Layer 3 of a small transformer language model trained on English Wikipedia (12 layers, counted from 0, width 128).
A neuron's activation on a vector x is GELU(weights . x + bias), where the dot is the dot product.

Input weights of the MLP neurons that the questions are about. A number n stands for (n - 128) times 0.0043.
n4 (bias -0.016): 106, 126, 117, 126, 158, 160, 158, 120, 192, 110, 168, 89, 123, 136, 134, 95, 114, 127, 95, 115, 170, 105, 164, 145, 124, 107, 94, 131, 77, 97, 130, 88, 138, 119, 106, 99, 84, 112, 152, 131, 129, 155, 150, 102, 135, 37, 85, 110, 117, 160, 167, 123, 133, 101, 92, 107, 86, 123, 128, 185, 147, 169, 102, 116, 144, 135, 141, 133, 149, 181, 157, 123, 111, 147, 126, 132, 140, 182, 155, 139, 121, 163, 124, 92, 134, 145, 122, 122, 97, 133, 84, 170, 183, 157, 159, 83, 79, 122, 101, 168, 183, 129, 114, 76, 183, 138, 118, 116, 143, 65, 131, 143, 152, 72, 133, 162, 105, 122, 86, 105, 73, 179, 186, 95, 149, 175, 182, 98
n12 (bias -0.127): 120, 125, 152, 104, 179, 154, 101, 144, 85, 107, 123, 186, 111, 142, 77, 198, 126, 126, 105, 146, 92, 102, 104, 160, 125, 117, 146, 123, 169, 164, 118, 122, 160, 141, 131, 141, 122, 160, 145, 128, 133, 88, 132, 108, 93, 116, 98, 148, 89, 129, 140, 109, 123, 99, 133, 150, 162, 117, 115, 141, 133, 143, 111, 86, 121, 153, 152, 121, 107, 146, 154, 134, 93, 188, 145, 137, 136, 125, 99, 115, 150, 124, 177, 130, 135, 162, 118, 133, 131, 124, 132, 138, 114, 165, 117, 143, 163, 125, 131, 139, 115, 91, 53, 172, 132, 90, 74, 137, 108, 108, 201, 160, 118, 99, 120, 116, 144, 94, 122, 137, 109, 118, 92, 153, 111, 94, 128, 159
n34 (bias -0.069): 108, 190, 88, 133, 127, 140, 138, 211, 57, 88, 127, 109, 138, 122, 136, 151, 143, 144, 156, 71, 137, 110, 127, 176, 173, 96, 161, 123, 60, 139, 88, 144, 58, 172, 136, 196, 139, 84, 118, 132, 164, 164, 111, 194, 29, 132, 52, 61, 149, 164, 87, 129, 147, 103, 42, 31, 119, 110, 232, 57, 109, 70, 75, 136, 118, 132, 132, 115, 97, 209, 138, 165, 158, 157, 97, 124, 147, 93, 86, 133, 155, 200, 105, 196, 156, 202, 127, 117, 117, 112, 145, 93, 97, 126, 190, 183, 194, 64, 158, 113, 112, 182, 248, 72, 166, 108, 125, 82, 105, 130, 86, 150, 98, 92, 167, 158, 118, 117, 23, 127, 114, 140, 151, 171, 142, 117, 110, 136
n42 (bias -0.104): 128, 150, 106, 143, 132, 115, 78, 141, 121, 129, 157, 100, 129, 163, 129, 98, 149, 129, 108, 172, 131, 116, 142, 132, 138, 111, 169, 107, 102, 153, 125, 70, 104, 110, 123, 154, 76, 130, 151, 122, 129, 140, 169, 125, 67, 177, 112, 109, 182, 163, 98, 130, 86, 74, 78, 83, 102, 123, 199, 94, 100, 74, 65, 108, 134, 112, 177, 132, 122, 112, 126, 168, 161, 152, 135, 126, 161, 122, 114, 106, 153, 151, 145, 148, 153, 161, 116, 107, 76, 149, 116, 127, 114, 135, 102, 163, 168, 121, 171, 96, 145, 134, 201, 65, 124, 99, 151, 89, 86, 189, 153, 128, 103, 160, 159, 151, 137, 139, 109, 158, 122, 89, 117, 152, 147, 124, 115, 127
n49 (bias -0.045): 145, 29, 122, 115, 124, 110, 114, 166, 146, 97, 90, 145, 118, 120, 125, 124, 143, 147, 91, 112, 136, 124, 128, 86, 133, 136, 129, 119, 137, 157, 73, 121, 153, 155, 113, 126, 96, 147, 93, 132, 203, 119, 140, 141, 116, 155, 97, 162, 194, 46, 125, 155, 128, 76, 137, 93, 131, 98, 145, 125, 148, 115, 110, 137, 110, 104, 141, 121, 167, 60, 131, 169, 121, 137, 121, 161, 174, 119, 148, 147, 149, 149, 121, 116, 164, 142, 104, 121, 165, 127, 142, 175, 153, 166, 120, 136, 135, 171, 148, 98, 79, 86, 134, 184, 103, 209, 151, 118, 118, 106, 46, 117, 191, 130, 136, 151, 154, 117, 133, 183, 101, 95, 81, 91, 90, 156, 125, 75
n136 (bias -0.041): 162, 107, 167, 131, 130, 122, 131, 119, 143, 104, 118, 125, 127, 126, 135, 148, 164, 178, 127, 203, 185, 111, 175, 138, 111, 147, 98, 140, 146, 168, 150, 95, 163, 83, 135, 167, 134, 107, 162, 83, 162, 109, 142, 104, 126, 87, 135, 141, 141, 111, 129, 121, 85, 102, 123, 122, 138, 98, 147, 159, 138, 122, 133, 137, 79, 117, 115, 122, 102, 168, 119, 91, 124, 100, 168, 124, 120, 112, 129, 126, 102, 115, 131, 134, 105, 107, 89, 104, 107, 111, 125, 126, 126, 151, 152, 120, 127, 94, 119, 127, 117, 112, 150, 146, 152, 134, 121, 152, 119, 137, 135, 104, 144, 186, 145, 64, 142, 88, 88, 171, 115, 133, 106, 147, 174, 171, 92, 138
n259 (bias -0.089): 161, 118, 104, 60, 138, 79, 114, 211, 116, 152, 147, 133, 123, 112, 167, 124, 126, 186, 129, 169, 140, 96, 124, 127, 96, 130, 64, 86, 176, 174, 89, 79, 151, 130, 151, 138, 91, 145, 103, 167, 97, 125, 166, 134, 52, 177, 144, 164, 203, 154, 135, 91, 112, 123, 122, 117, 119, 167, 119, 85, 173, 152, 107, 125, 150, 142, 145, 129, 136, 102, 140, 121, 167, 128, 149, 109, 120, 158, 135, 136, 103, 133, 130, 154, 123, 127, 167, 145, 69, 154, 112, 122, 99, 125, 155, 167, 120, 122, 176, 87, 142, 118, 109, 183, 112, 130, 57, 132, 127, 125, 132, 117, 150, 159, 111, 78, 134, 75, 114, 103, 148, 151, 68, 156, 130, 114, 153, 119
n262 (bias -0.075): 115, 116, 112, 167, 92, 102, 110, 123, 114, 95, 153, 129, 156, 146, 162, 80, 156, 114, 111, 138, 120, 127, 165, 107, 107, 150, 136, 93, 123, 183, 118, 172, 161, 125, 106, 154, 81, 106, 126, 149, 102, 132, 145, 160, 134, 142, 171, 134, 124, 168, 171, 86, 158, 100, 108, 139, 149, 136, 95, 122, 165, 96, 117, 104, 117, 177, 166, 133, 129, 154, 101, 106, 103, 193, 112, 142, 126, 128, 91, 90, 160, 95, 123, 137, 100, 149, 143, 119, 124, 74, 120, 133, 120, 140, 123, 141, 127, 147, 126, 121, 112, 190, 107, 102, 156, 101, 138, 123, 136, 99, 73, 97, 132, 119, 157, 133, 105, 139, 90, 133, 100, 113, 143, 150, 119, 142, 110, 116
n280 (bias -0.056): 117, 107, 87, 121, 159, 155, 122, 91, 97, 127, 99, 99, 150, 143, 94, 143, 195, 106, 152, 159, 118, 92, 76, 96, 127, 111, 104, 100, 127, 94, 120, 180, 135, 171, 150, 115, 149, 97, 62, 158, 186, 119, 113, 100, 201, 180, 95, 171, 91, 145, 124, 95, 112, 193, 117, 106, 139, 83, 126, 140, 124, 148, 109, 122, 154, 159, 134, 131, 166, 154, 121, 180, 119, 115, 66, 166, 103, 118, 131, 132, 115, 109, 124, 153, 159, 140, 72, 124, 154, 146, 122, 102, 137, 74, 97, 122, 166, 123, 106, 167, 96, 145, 99, 149, 91, 134, 178, 119, 98, 157, 155, 123, 100, 121, 151, 138, 133, 185, 156, 80, 93, 127, 181, 104, 104, 150, 125, 177
n295 (bias -0.013): 163, 179, 86, 107, 141, 163, 180, 149, 106, 140, 115, 159, 146, 84, 142, 176, 201, 163, 90, 75, 133, 103, 155, 161, 92, 109, 94, 100, 161, 73, 186, 165, 166, 94, 114, 139, 108, 189, 129, 163, 148, 58, 133, 106, 87, 101, 173, 184, 152, 96, 140, 130, 137, 125, 94, 137, 109, 105, 138, 169, 130, 136, 106, 108, 121, 162, 101, 85, 88, 84, 126, 86, 156, 100, 129, 125, 108, 166, 144, 134, 119, 148, 103, 137, 135, 154, 126, 151, 174, 154, 169, 151, 132, 145, 164, 130, 128, 109, 117, 146, 125, 108, 134, 45, 97, 159, 144, 110, 115, 58, 112, 136, 154, 138, 133, 135, 124, 118, 100, 95, 142, 113, 83, 120, 100, 186, 151, 131
n397 (bias -0.088): 117, 165, 115, 147, 109, 87, 134, 78, 115, 65, 80, 157, 114, 77, 184, 92, 172, 95, 70, 90, 88, 90, 173, 96, 105, 168, 100, 142, 144, 102, 102, 225, 136, 171, 171, 157, 163, 151, 177, 158, 81, 112, 159, 172, 123, 15, 80, 194, 149, 141, 124, 103, 112, 115, 86, 120, 83, 99, 89, 58, 122, 129, 115, 164, 89, 119, 157, 141, 179, 162, 110, 215, 104, 158, 122, 140, 70, 181, 171, 99, 139, 123, 147, 163, 124, 172, 133, 154, 164, 191, 179, 161, 164, 120, 107, 201, 146, 161, 73, 149, 109, 83, 102, 50, 166, 76, 165, 94, 59, 175, 121, 147, 120, 97, 112, 132, 175, 157, 142, 137, 74, 161, 147, 103, 117, 169, 81, 131
n432 (bias -0.090): 152, 182, 143, 159, 80, 153, 85, 110, 140, 108, 125, 81, 134, 121, 107, 134, 171, 132, 115, 159, 132, 115, 181, 128, 144, 162, 199, 135, 88, 180, 134, 149, 151, 105, 73, 135, 85, 77, 138, 82, 139, 141, 141, 139, 107, 149, 167, 136, 164, 80, 120, 97, 126, 90, 111, 133, 146, 170, 115, 53, 133, 118, 101, 85, 132, 129, 123, 141, 100, 176, 144, 154, 138, 128, 144, 138, 130, 102, 129, 177, 150, 73, 82, 94, 125, 156, 87, 131, 108, 171, 136, 114, 122, 84, 165, 74, 232, 86, 170, 134, 161, 158, 183, 104, 109, 119, 139, 86, 113, 84, 98, 127, 133, 113, 141, 122, 121, 126, 71, 165, 96, 105, 121, 158, 186, 170, 172, 100
n455 (bias -0.058): 87, 97, 132, 160, 126, 184, 174, 168, 156, 125, 147, 161, 167, 100, 139, 134, 157, 155, 112, 51, 125, 125, 136, 114, 97, 95, 117, 110, 111, 110, 182, 120, 109, 115, 90, 116, 145, 123, 122, 163, 135, 192, 168, 136, 112, 132, 184, 145, 139, 110, 187, 144, 153, 93, 119, 122, 76, 151, 159, 134, 125, 144, 79, 94, 155, 128, 105, 147, 118, 105, 90, 73, 103, 138, 131, 118, 107, 153, 120, 118, 130, 138, 95, 91, 162, 182, 121, 111, 134, 150, 105, 133, 177, 134, 66, 167, 187, 79, 104, 74, 108, 141, 84, 134, 129, 140, 136, 118, 113, 145, 93, 100, 135, 128, 139, 104, 67, 102, 145, 117, 156, 154, 104, 114, 106, 150, 145, 165

Each question shows a token from some text and the vector x that enters the MLP there. A number n stands for (n - 128) times 0.04.

" year": 164, 151, 114, 118, 111, 115, 101, 55, 149, 127, 153, 76, 99, 176, 123, 154, 108, 116, 116, 101, 156, 125, 121, 122, 117, 126, 151, 90, 139, 110, 153, 74, 145, 162, 140, 127, 196, 144, 138, 143, 125, 130, 124, 146, 120, 73, 134, 119, 144, 165, 135, 150, 111, 145, 135, 142, 123, 169, 106, 131, 102, 75, 159, 122, 140, 103, 109, 162, 108, 150, 142, 97, 172, 207, 130, 145, 159, 45, 140, 179, 129, 157, 70, 174, 120, 146, 120, 154, 148, 105, 154, 179, 91, 91, 105, 145, 123, 106, 95, 98, 142, 128, 143, 211, 115, 71, 119, 185, 45, 143, 118, 103, 182, 83, 152, 109, 120, 151, 119, 157, 138, 93, 122, 10, 113, 139, 151, 100
Which two neurons fire most, strongest first? n49, n432

" was": 175, 150, 123, 93, 121, 117, 123, 80, 141, 130, 192, 62, 90, 175, 124, 174, 102, 112, 94, 95, 147, 103, 146, 110, 101, 137, 148, 70, 161, 75, 141, 84, 137, 131, 129, 140, 188, 181, 132, 146, 126, 147, 133, 130, 133, 108, 133, 103, 121, 168, 162, 176, 108, 146, 128, 152, 147, 159, 123, 155, 70, 60, 140, 129, 156, 124, 101, 192, 132, 150, 160, 70, 173, 198, 149, 142, 119, 66, 133, 167, 131, 142, 70, 124, 123, 154, 91, 143, 159, 102, 142, 182, 115, 99, 93, 144, 114, 144, 104, 110, 170, 114, 153, 180, 100, 76, 116, 172, 63, 128, 135, 112, 196, 102, 107, 115, 102, 149, 112, 145, 144, 82, 119, 56, 104, 137, 117, 108
The three highest activations, in order: n455, n4, n295

"1": 200, 139, 141, 116, 118, 109, 101, 74, 133, 157, 187, 59, 89, 201, 133, 150, 88, 130, 130, 97, 142, 137, 131, 129, 127, 131, 115, 86, 139, 126, 140, 88, 134, 159, 134, 112, 200, 196, 132, 160, 127, 134, 150, 142, 114, 92, 126, 125, 137, 181, 131, 178, 120, 162, 146, 135, 125, 132, 113, 149, 110, 79, 135, 102, 142, 105, 124, 164, 109, 135, 170, 80, 175, 181, 106, 140, 136, 44, 119, 151, 119, 146, 74, 153, 130, 134, 99, 129, 166, 112, 164, 159, 103, 94, 115, 135, 126, 142, 120, 105, 169, 113, 130, 192, 123, 50, 97, 198, 51, 110, 111, 111, 182, 79, 143, 103, 113, 146, 125, 123, 149, 96, 114, 32, 127, 154, 129, 85
Which of these neurons fires most? n259

" and": 201, 140, 114, 111, 101, 130, 98, 84, 139, 118, 198, 70, 102, 150, 136, 165, 95, 107, 99, 80, 159, 121, 104, 133, 109, 118, 155, 76, 140, 108, 161, 90, 161, 145, 126, 135, 174, 193, 155, 150, 134, 148, 125, 120, 153, 80, 147, 109, 135, 177, 122, 178, 129, 167, 150, 147, 149, 142, 110, 170, 88, 72, 133, 133, 143, 122, 110, 165, 108, 136, 154, 94, 159, 204, 127, 144, 129, 75, 150, 168, 136, 174, 66, 134, 130, 126, 107, 146, 180, 95, 167, 145, 105, 88, 71, 137, 126, 152, 100, 128, 167, 108, 136, 162, 96, 59, 112, 191, 66, 151, 103, 118, 190, 107, 111, 105, 96, 132, 119, 130, 152, 105, 112, 43, 96, 129, 129, 104
Which of these neurons fires most? n295

" f": 188, 143, 115, 118, 121, 130, 117, 54, 134, 112, 198, 80, 97, 180, 147, 180, 97, 129, 131, 107, 157, 120, 128, 114, 127, 136, 138, 94, 155, 118, 129, 86, 134, 160, 135, 135, 204, 144, 142, 157, 115, 132, 137, 97, 135, 85, 144, 119, 135, 186, 120, 176, 123, 150, 155, 171, 139, 161, 97, 137, 89, 52, 132, 96, 137, 113, 113, 172, 111, 137, 166, 82, 164, 191, 109, 133, 102, 71, 146, 176, 139, 148, 68, 153, 110, 121, 100, 158, 162, 117, 157, 139, 98, 95, 87, 118, 114, 133, 101, 105, 191, 137, 154, 163, 110, 65, 125, 205, 53, 150, 109, 127, 177, 64, 151, 107, 113, 147, 96, 139, 143, 97, 108, 55, 123, 129, 150, 97
Which of these neurons fires most? n432

" G": 183, 139, 107, 109, 126, 122, 88, 69, 120, 138, 192, 45, 90, 212, 124, 177, 87, 118, 115, 109, 184, 115, 120, 91, 124, 135, 119, 81, 150, 105, 143, 79, 149, 147, 144, 143, 194, 176, 139, 166, 126, 147, 152, 122, 149, 120, 143, 99, 157, 185, 140, 192, 129, 139, 149, 168, 128, 158, 104, 153, 94, 61, 148, 105, 147, 127, 92, 175, 102, 150, 155, 87, 152, 164, 114, 129, 101, 75, 137, 148, 117, 160, 108, 160, 124, 139, 113, 139, 149, 107, 171, 153, 100, 96, 99, 168, 136, 132, 93, 106, 185, 141, 128, 160, 113, 55, 88, 180, 82, 118, 101, 131, 171, 105, 114, 135, 110, 144, 108, 117, 142, 98, 114, 59, 100, 115, 126, 95
The most active neuron and its activation: n259, at about 0.15

",": 204, 136, 111, 98, 115, 126, 98, 81, 149, 127, 215, 69, 113, 162, 119, 151, 85, 109, 113, 99, 141, 117, 123, 121, 121, 135, 171, 98, 126, 106, 149, 89, 153, 127, 140, 133, 180, 179, 142, 155, 130, 157, 125, 149, 135, 94, 134, 123, 142, 202, 129, 192, 129, 130, 158, 146, 125, 135, 125, 151, 88, 84, 150, 107, 142, 108, 103, 168, 106, 138, 157, 75, 187, 178, 103, 146, 129, 66, 128, 170, 112, 162, 72, 132, 130, 153, 104, 161, 159, 110, 161, 153, 96, 78, 99, 151, 125, 158, 99, 116, 165, 123, 138, 167, 97, 51, 88, 187, 59, 143, 113, 104, 185, 86, 145, 125, 104, 141, 103, 146, 155, 94, 110, 56, 105, 135, 118, 76
Which of these neurons fires most? n42

"ri": 191, 154, 129, 107, 106, 100, 101, 60, 118, 153, 175, 70, 72, 185, 133, 145, 107, 111, 115, 109, 140, 146, 127, 86, 110, 125, 155, 109, 147, 107, 147, 109, 147, 169, 122, 137, 206, 189, 167, 153, 113, 151, 122, 149, 129, 95, 162, 117, 144, 187, 107, 194, 117, 139, 153, 139, 115, 153, 102, 113, 108, 75, 135, 110, 135, 105, 125, 174, 97, 143, 152, 70, 161, 197, 129, 137, 133, 55, 129, 167, 113, 187, 79, 152, 117, 143, 139, 133, 144, 125, 172, 152, 108, 104, 98, 135, 92, 146, 75, 118, 159, 135, 116, 178, 105, 50, 106, 162, 62, 146, 102, 109, 174, 109, 118, 148, 114, 141, 111, 163, 109, 118, 129, 37, 126, 129, 124, 87
Which of these neurons fires most? n397

" ag": 184, 143, 126, 99, 110, 92, 103, 71, 142, 116, 199, 83, 80, 174, 143, 165, 110, 129, 117, 136, 174, 111, 131, 86, 107, 156, 152, 80, 159, 97, 141, 95, 148, 128, 132, 105, 195, 159, 143, 142, 136, 142, 135, 125, 134, 75, 156, 98, 155, 173, 149, 163, 116, 115, 127, 166, 140, 172, 90, 164, 100, 56, 147, 94, 151, 137, 130, 181, 89, 125, 128, 72, 187, 173, 123, 162, 134, 49, 144, 146, 124, 171, 79, 188, 129, 134, 127, 145, 152, 106, 159, 135, 112, 112, 102, 155, 119, 146, 77, 113, 173, 143, 146, 155, 111, 72, 107, 182, 77, 132, 95, 118, 183, 78, 124, 124, 99, 130, 108, 147, 137, 75, 109, 57, 112, 149, 122, 117
Which two neurons fire most, strongest first? n262, n136

"ow": 184, 131, 140, 110, 116, 112, 107, 76, 133, 130, 207, 76, 103, 207, 116, 158, 77, 110, 118, 111, 149, 121, 109, 123, 103, 146, 151, 100, 144, 139, 129, 80, 152, 161, 134, 117, 187, 142, 144, 171, 116, 151, 136, 125, 146, 85, 145, 117, 132, 201, 127, 207, 142, 144, 167, 122, 156, 148, 103, 154, 95, 97, 150, 129, 143, 111, 104, 128, 125, 161, 148, 113, 154, 179, 114, 144, 121, 34, 124, 179, 126, 130, 85, 163, 140, 137, 99, 122, 168, 127, 174, 153, 89, 81, 83, 141, 109, 145, 105, 137, 142, 113, 137, 186, 121, 77, 126, 178, 46, 130, 93, 96, 167, 92, 103, 102, 120, 121, 115, 164, 114, 106, 105, 39, 145, 141, 117, 69
The most active neuron and its activation: n49, at about 0.24

"===": 212, 138, 123, 110, 119, 107, 105, 87, 144, 125, 202, 53, 112, 173, 114, 167, 74, 98, 126, 104, 137, 120, 113, 138, 99, 142, 150, 100, 140, 106, 159, 101, 144, 114, 115, 103, 217, 185, 140, 149, 138, 125, 161, 128, 129, 86, 133, 105, 127, 197, 144, 163, 103, 152, 141, 146, 128, 170, 105, 163, 102, 56, 155, 105, 150, 114, 97, 178, 118, 109, 161, 71, 162, 201, 128, 180, 137, 86, 139, 170, 137, 168, 74, 150, 138, 124, 122, 143, 167, 107, 173, 152, 108, 94, 122, 146, 107, 155, 95, 100, 160, 117, 109, 173, 92, 89, 109, 164, 58, 117, 107, 114, 171, 76, 123, 111, 129, 101, 137, 158, 106, 92, 114, 75, 104, 129, 136, 105
Which of these neurons fires most? n12

"ed": 215, 156, 132, 100, 107, 95, 117, 72, 138, 120, 199, 31, 85, 185, 109, 169, 101, 126, 108, 100, 178, 122, 132, 106, 93, 140, 134, 76, 163, 81, 124, 97, 115, 149, 134, 138, 187, 162, 147, 153, 153, 160, 133, 128, 116, 85, 134, 112, 153, 169, 124, 184, 144, 134, 153, 134, 150, 161, 138, 149, 104, 86, 134, 99, 135, 107, 107, 162, 118, 142, 161, 88, 156, 216, 112, 133, 143, 59, 125, 155, 134, 160, 87, 156, 130, 132, 84, 155, 170, 111, 146, 159, 89, 88, 98, 139, 95, 143, 85, 116, 162, 134, 127, 162, 118, 47, 107, 183, 50, 131, 118, 119, 171, 109, 135, 115, 114, 128, 132, 153, 143, 96, 116, 66, 145, 139, 133, 97
The three highest activations, in order: n42, n4, n136

" by": 212, 143, 135, 97, 107, 117, 75, 83, 143, 147, 179, 59, 113, 157, 139, 171, 95, 110, 123, 96, 159, 117, 132, 135, 97, 122, 152, 89, 153, 112, 145, 95, 142, 130, 117, 125, 187, 169, 127, 151, 145, 149, 133, 113, 163, 88, 135, 104, 146, 182, 139, 178, 114, 134, 154, 157, 148, 162, 94, 154, 75, 72, 131, 113, 170, 104, 95, 200, 94, 138, 121, 96, 180, 177, 134, 144, 129, 72, 123, 168, 134, 147, 70, 157, 131, 129, 107, 163, 165, 107, 149, 141, 93, 68, 106, 148, 116, 156, 104, 123, 189, 124, 128, 191, 114, 49, 114, 176, 61, 136, 110, 112, 198, 86, 123, 126, 113, 118, 107, 140, 132, 97, 127, 62, 127, 122, 119, 89
Which of these neurons fires most? n432

"land": 202, 148, 129, 113, 118, 118, 98, 96, 143, 149, 203, 49, 84, 201, 75, 150, 100, 120, 107, 116, 147, 123, 131, 128, 106, 133, 155, 104, 138, 120, 118, 88, 148, 164, 113, 123, 239, 179, 141, 154, 138, 144, 149, 128, 140, 85, 130, 107, 144, 188, 114, 166, 130, 152, 198, 130, 122, 156, 120, 143, 101, 95, 149, 104, 143, 124, 105, 171, 132, 135, 164, 84, 168, 176, 121, 112, 139, 59, 134, 175, 120, 169, 108, 155, 137, 134, 109, 115, 146, 119, 178, 146, 120, 82, 75, 135, 111, 155, 98, 100, 150, 132, 130, 169, 93, 47, 106, 165, 54, 118, 113, 120, 151, 99, 98, 102, 131, 119, 108, 143, 139, 110, 108, 47, 130, 136, 118, 95
Which of these neurons fires most? n12

"ing": 207, 141, 124, 128, 116, 115, 130, 73, 116, 153, 206, 65, 103, 181, 103, 169, 86, 120, 139, 110, 159, 129, 133, 105, 104, 125, 138, 75, 147, 104, 144, 78, 133, 163, 124, 121, 205, 166, 155, 159, 132, 155, 109, 117, 128, 94, 121, 97, 159, 173, 136, 194, 129, 141, 150, 131, 159, 171, 105, 172, 114, 67, 131, 113, 134, 99, 95, 167, 125, 163, 171, 112, 155, 210, 93, 137, 128, 71, 120, 175, 137, 153, 78, 152, 127, 132, 81, 144, 175, 106, 136, 165, 105, 77, 102, 134, 103, 133, 107, 114, 154, 128, 114, 154, 128, 50, 101, 187, 47, 134, 115, 124, 172, 112, 114, 127, 104, 127, 129, 126, 143, 96, 101, 46, 139, 124, 122, 105
Which two neurons fire most, strongest first? n4, n12

"3": 207, 130, 148, 108, 129, 107, 104, 68, 129, 145, 199, 67, 93, 204, 125, 174, 85, 114, 125, 90, 149, 131, 108, 138, 121, 138, 119, 92, 161, 100, 136, 86, 137, 144, 126, 112, 197, 187, 122, 159, 121, 145, 138, 137, 136, 74, 119, 106, 127, 175, 131, 174, 117, 169, 155, 126, 135, 134, 117, 156, 124, 73, 132, 101, 150, 118, 114, 183, 131, 132, 145, 85, 184, 184, 105, 139, 129, 56, 128, 156, 113, 147, 77, 138, 130, 140, 92, 135, 161, 124, 153, 149, 106, 104, 128, 164, 133, 143, 115, 107, 173, 121, 145, 179, 116, 42, 96, 195, 49, 122, 109, 103, 169, 87, 139, 94, 119, 155, 119, 121, 136, 93, 118, 42, 123, 156, 120, 106
Which of these neurons fires most? n12

"c": 184, 130, 143, 110, 127, 94, 113, 68, 119, 121, 200, 59, 110, 193, 108, 169, 98, 117, 135, 92, 156, 147, 112, 93, 106, 157, 139, 93, 156, 95, 148, 84, 140, 136, 96, 130, 195, 174, 166, 165, 143, 143, 117, 124, 142, 85, 150, 122, 149, 183, 130, 179, 152, 131, 157, 125, 137, 129, 123, 151, 123, 58, 129, 102, 142, 109, 105, 167, 113, 137, 141, 80, 185, 192, 118, 168, 104, 51, 130, 158, 92, 181, 79, 159, 125, 164, 106, 139, 156, 111, 179, 137, 108, 85, 107, 127, 86, 153, 105, 108, 142, 137, 142, 177, 95, 62, 88, 193, 66, 130, 130, 123, 173, 115, 110, 130, 128, 128, 115, 153, 103, 100, 115, 61, 122, 144, 138, 103
Which of these neurons fires most? n136

" comp": 203, 145, 105, 98, 144, 124, 121, 62, 152, 133, 199, 103, 118, 183, 119, 171, 107, 121, 125, 110, 156, 106, 119, 93, 114, 146, 132, 53, 183, 92, 140, 68, 147, 117, 114, 129, 203, 155, 149, 145, 114, 130, 108, 98, 121, 99, 126, 107, 147, 181, 149, 156, 151, 169, 133, 154, 139, 153, 93, 157, 106, 62, 139, 119, 132, 110, 92, 171, 106, 130, 153, 96, 185, 169, 130, 146, 107, 61, 121, 169, 145, 164, 69, 144, 132, 132, 110, 165, 161, 114, 174, 150, 93, 111, 111, 113, 115, 131, 84, 96, 149, 130, 146, 177, 104, 66, 132, 179, 58, 128, 131, 119, 199, 75, 143, 133, 130, 134, 109, 138, 135, 76, 121, 58, 135, 140, 126, 108
Which of these neurons fires most? n295

"ard": 212, 147, 123, 111, 128, 117, 100, 78, 131, 132, 187, 87, 85, 200, 105, 168, 83, 116, 103, 110, 159, 120, 130, 114, 95, 142, 145, 70, 165, 118, 117, 72, 130, 165, 119, 123, 229, 180, 146, 155, 113, 151, 121, 125, 129, 96, 138, 108, 131, 188, 148, 164, 144, 145, 163, 139, 134, 161, 131, 154, 118, 70, 112, 86, 136, 109, 107, 168, 110, 144, 158, 88, 176, 182, 122, 117, 129, 66, 124, 153, 119, 152, 76, 142, 167, 126, 103, 140, 160, 110, 170, 140, 89, 87, 107, 120, 98, 137, 99, 135, 155, 131, 125, 168, 115, 46, 122, 214, 65, 149, 106, 130, 161, 119, 121, 131, 127, 151, 101, 124, 123, 94, 129, 40, 129, 146, 113, 89
Which of these neurons fires most? n12

" n": 186, 154, 132, 100, 102, 133, 129, 56, 146, 141, 189, 65, 100, 198, 107, 166, 75, 125, 122, 99, 162, 127, 124, 103, 105, 122, 146, 95, 137, 113, 129, 85, 145, 143, 118, 146, 198, 178, 117, 151, 145, 171, 151, 121, 137, 85, 143, 122, 149, 172, 113, 159, 121, 137, 154, 132, 143, 156, 99, 132, 89, 75, 137, 123, 166, 133, 110, 183, 103, 109, 145, 82, 175, 179, 114, 138, 95, 89, 142, 167, 143, 169, 100, 156, 112, 123, 103, 165, 168, 107, 175, 157, 99, 75, 93, 110, 135, 144, 99, 103, 180, 127, 133, 172, 129, 66, 109, 170, 58, 122, 119, 127, 189, 61, 155, 96, 94, 139, 99, 145, 135, 113, 126, 57, 121, 125, 134, 91
The most active neuron and its activation: n4, at about 0.34

".": 195, 156, 127, 97, 119, 115, 116, 81, 116, 148, 214, 61, 91, 171, 139, 170, 92, 118, 111, 91, 138, 131, 106, 130, 127, 129, 139, 101, 159, 96, 149, 82, 136, 132, 130, 128, 224, 185, 132, 162, 148, 149, 134, 140, 139, 90, 115, 127, 131, 206, 130, 174, 115, 148, 150, 127, 139, 140, 133, 155, 99, 85, 144, 111, 131, 110, 96, 166, 104, 143, 151, 94, 183, 198, 122, 148, 117, 74, 117, 166, 122, 165, 77, 161, 136, 163, 105, 158, 151, 98, 159, 147, 98, 118, 112, 158, 123, 148, 92, 112, 150, 98, 150, 165, 100, 50, 99, 178, 71, 117, 97, 127, 178, 74, 138, 114, 108, 116, 90, 144, 137, 102, 108, 60, 89, 146, 123, 76
Which of these neurons fires most? n34

" be": 177, 150, 123, 108, 118, 118, 108, 64, 159, 142, 205, 81, 104, 183, 146, 158, 95, 149, 113, 107, 149, 93, 134, 98, 111, 136, 158, 83, 152, 104, 151, 97, 134, 152, 150, 106, 171, 170, 132, 146, 143, 148, 123, 133, 125, 103, 135, 105, 125, 194, 143, 190, 94, 140, 119, 147, 139, 169, 118, 127, 62, 75, 139, 118, 158, 117, 94, 176, 106, 135, 159, 85, 159, 195, 127, 148, 103, 45, 153, 169, 133, 137, 58, 130, 114, 138, 110, 132, 176, 109, 156, 166, 103, 99, 116, 125, 116, 166, 107, 109, 183, 121, 151, 174, 100, 66, 121, 174, 55, 132, 133, 106, 194, 85, 115, 135, 101, 136, 106, 153, 123, 100, 92, 62, 133, 133, 118, 104
The three highest activations, in order: n432, n42, n4

" g": 169, 141, 114, 110, 115, 112, 114, 50, 119, 130, 187, 71, 90, 183, 126, 172, 75, 124, 122, 108, 165, 106, 130, 83, 125, 134, 116, 66, 157, 100, 134, 74, 154, 134, 143, 139, 201, 168, 135, 159, 132, 163, 141, 115, 139, 112, 152, 121, 158, 189, 157, 180, 110, 144, 130, 163, 144, 159, 100, 128, 97, 60, 141, 97, 172, 125, 93, 170, 104, 146, 159, 95, 158, 202, 114, 149, 104, 74, 140, 145, 133, 168, 89, 140, 107, 147, 125, 141, 158, 94, 168, 148, 122, 100, 78, 144, 121, 133, 91, 113, 185, 148, 135, 155, 112, 55, 112, 189, 71, 124, 104, 143, 176, 103, 140, 128, 115, 142, 102, 123, 145, 87, 101, 55, 121, 126, 134, 106
Which two neurons fire most, strongest first? n262, n455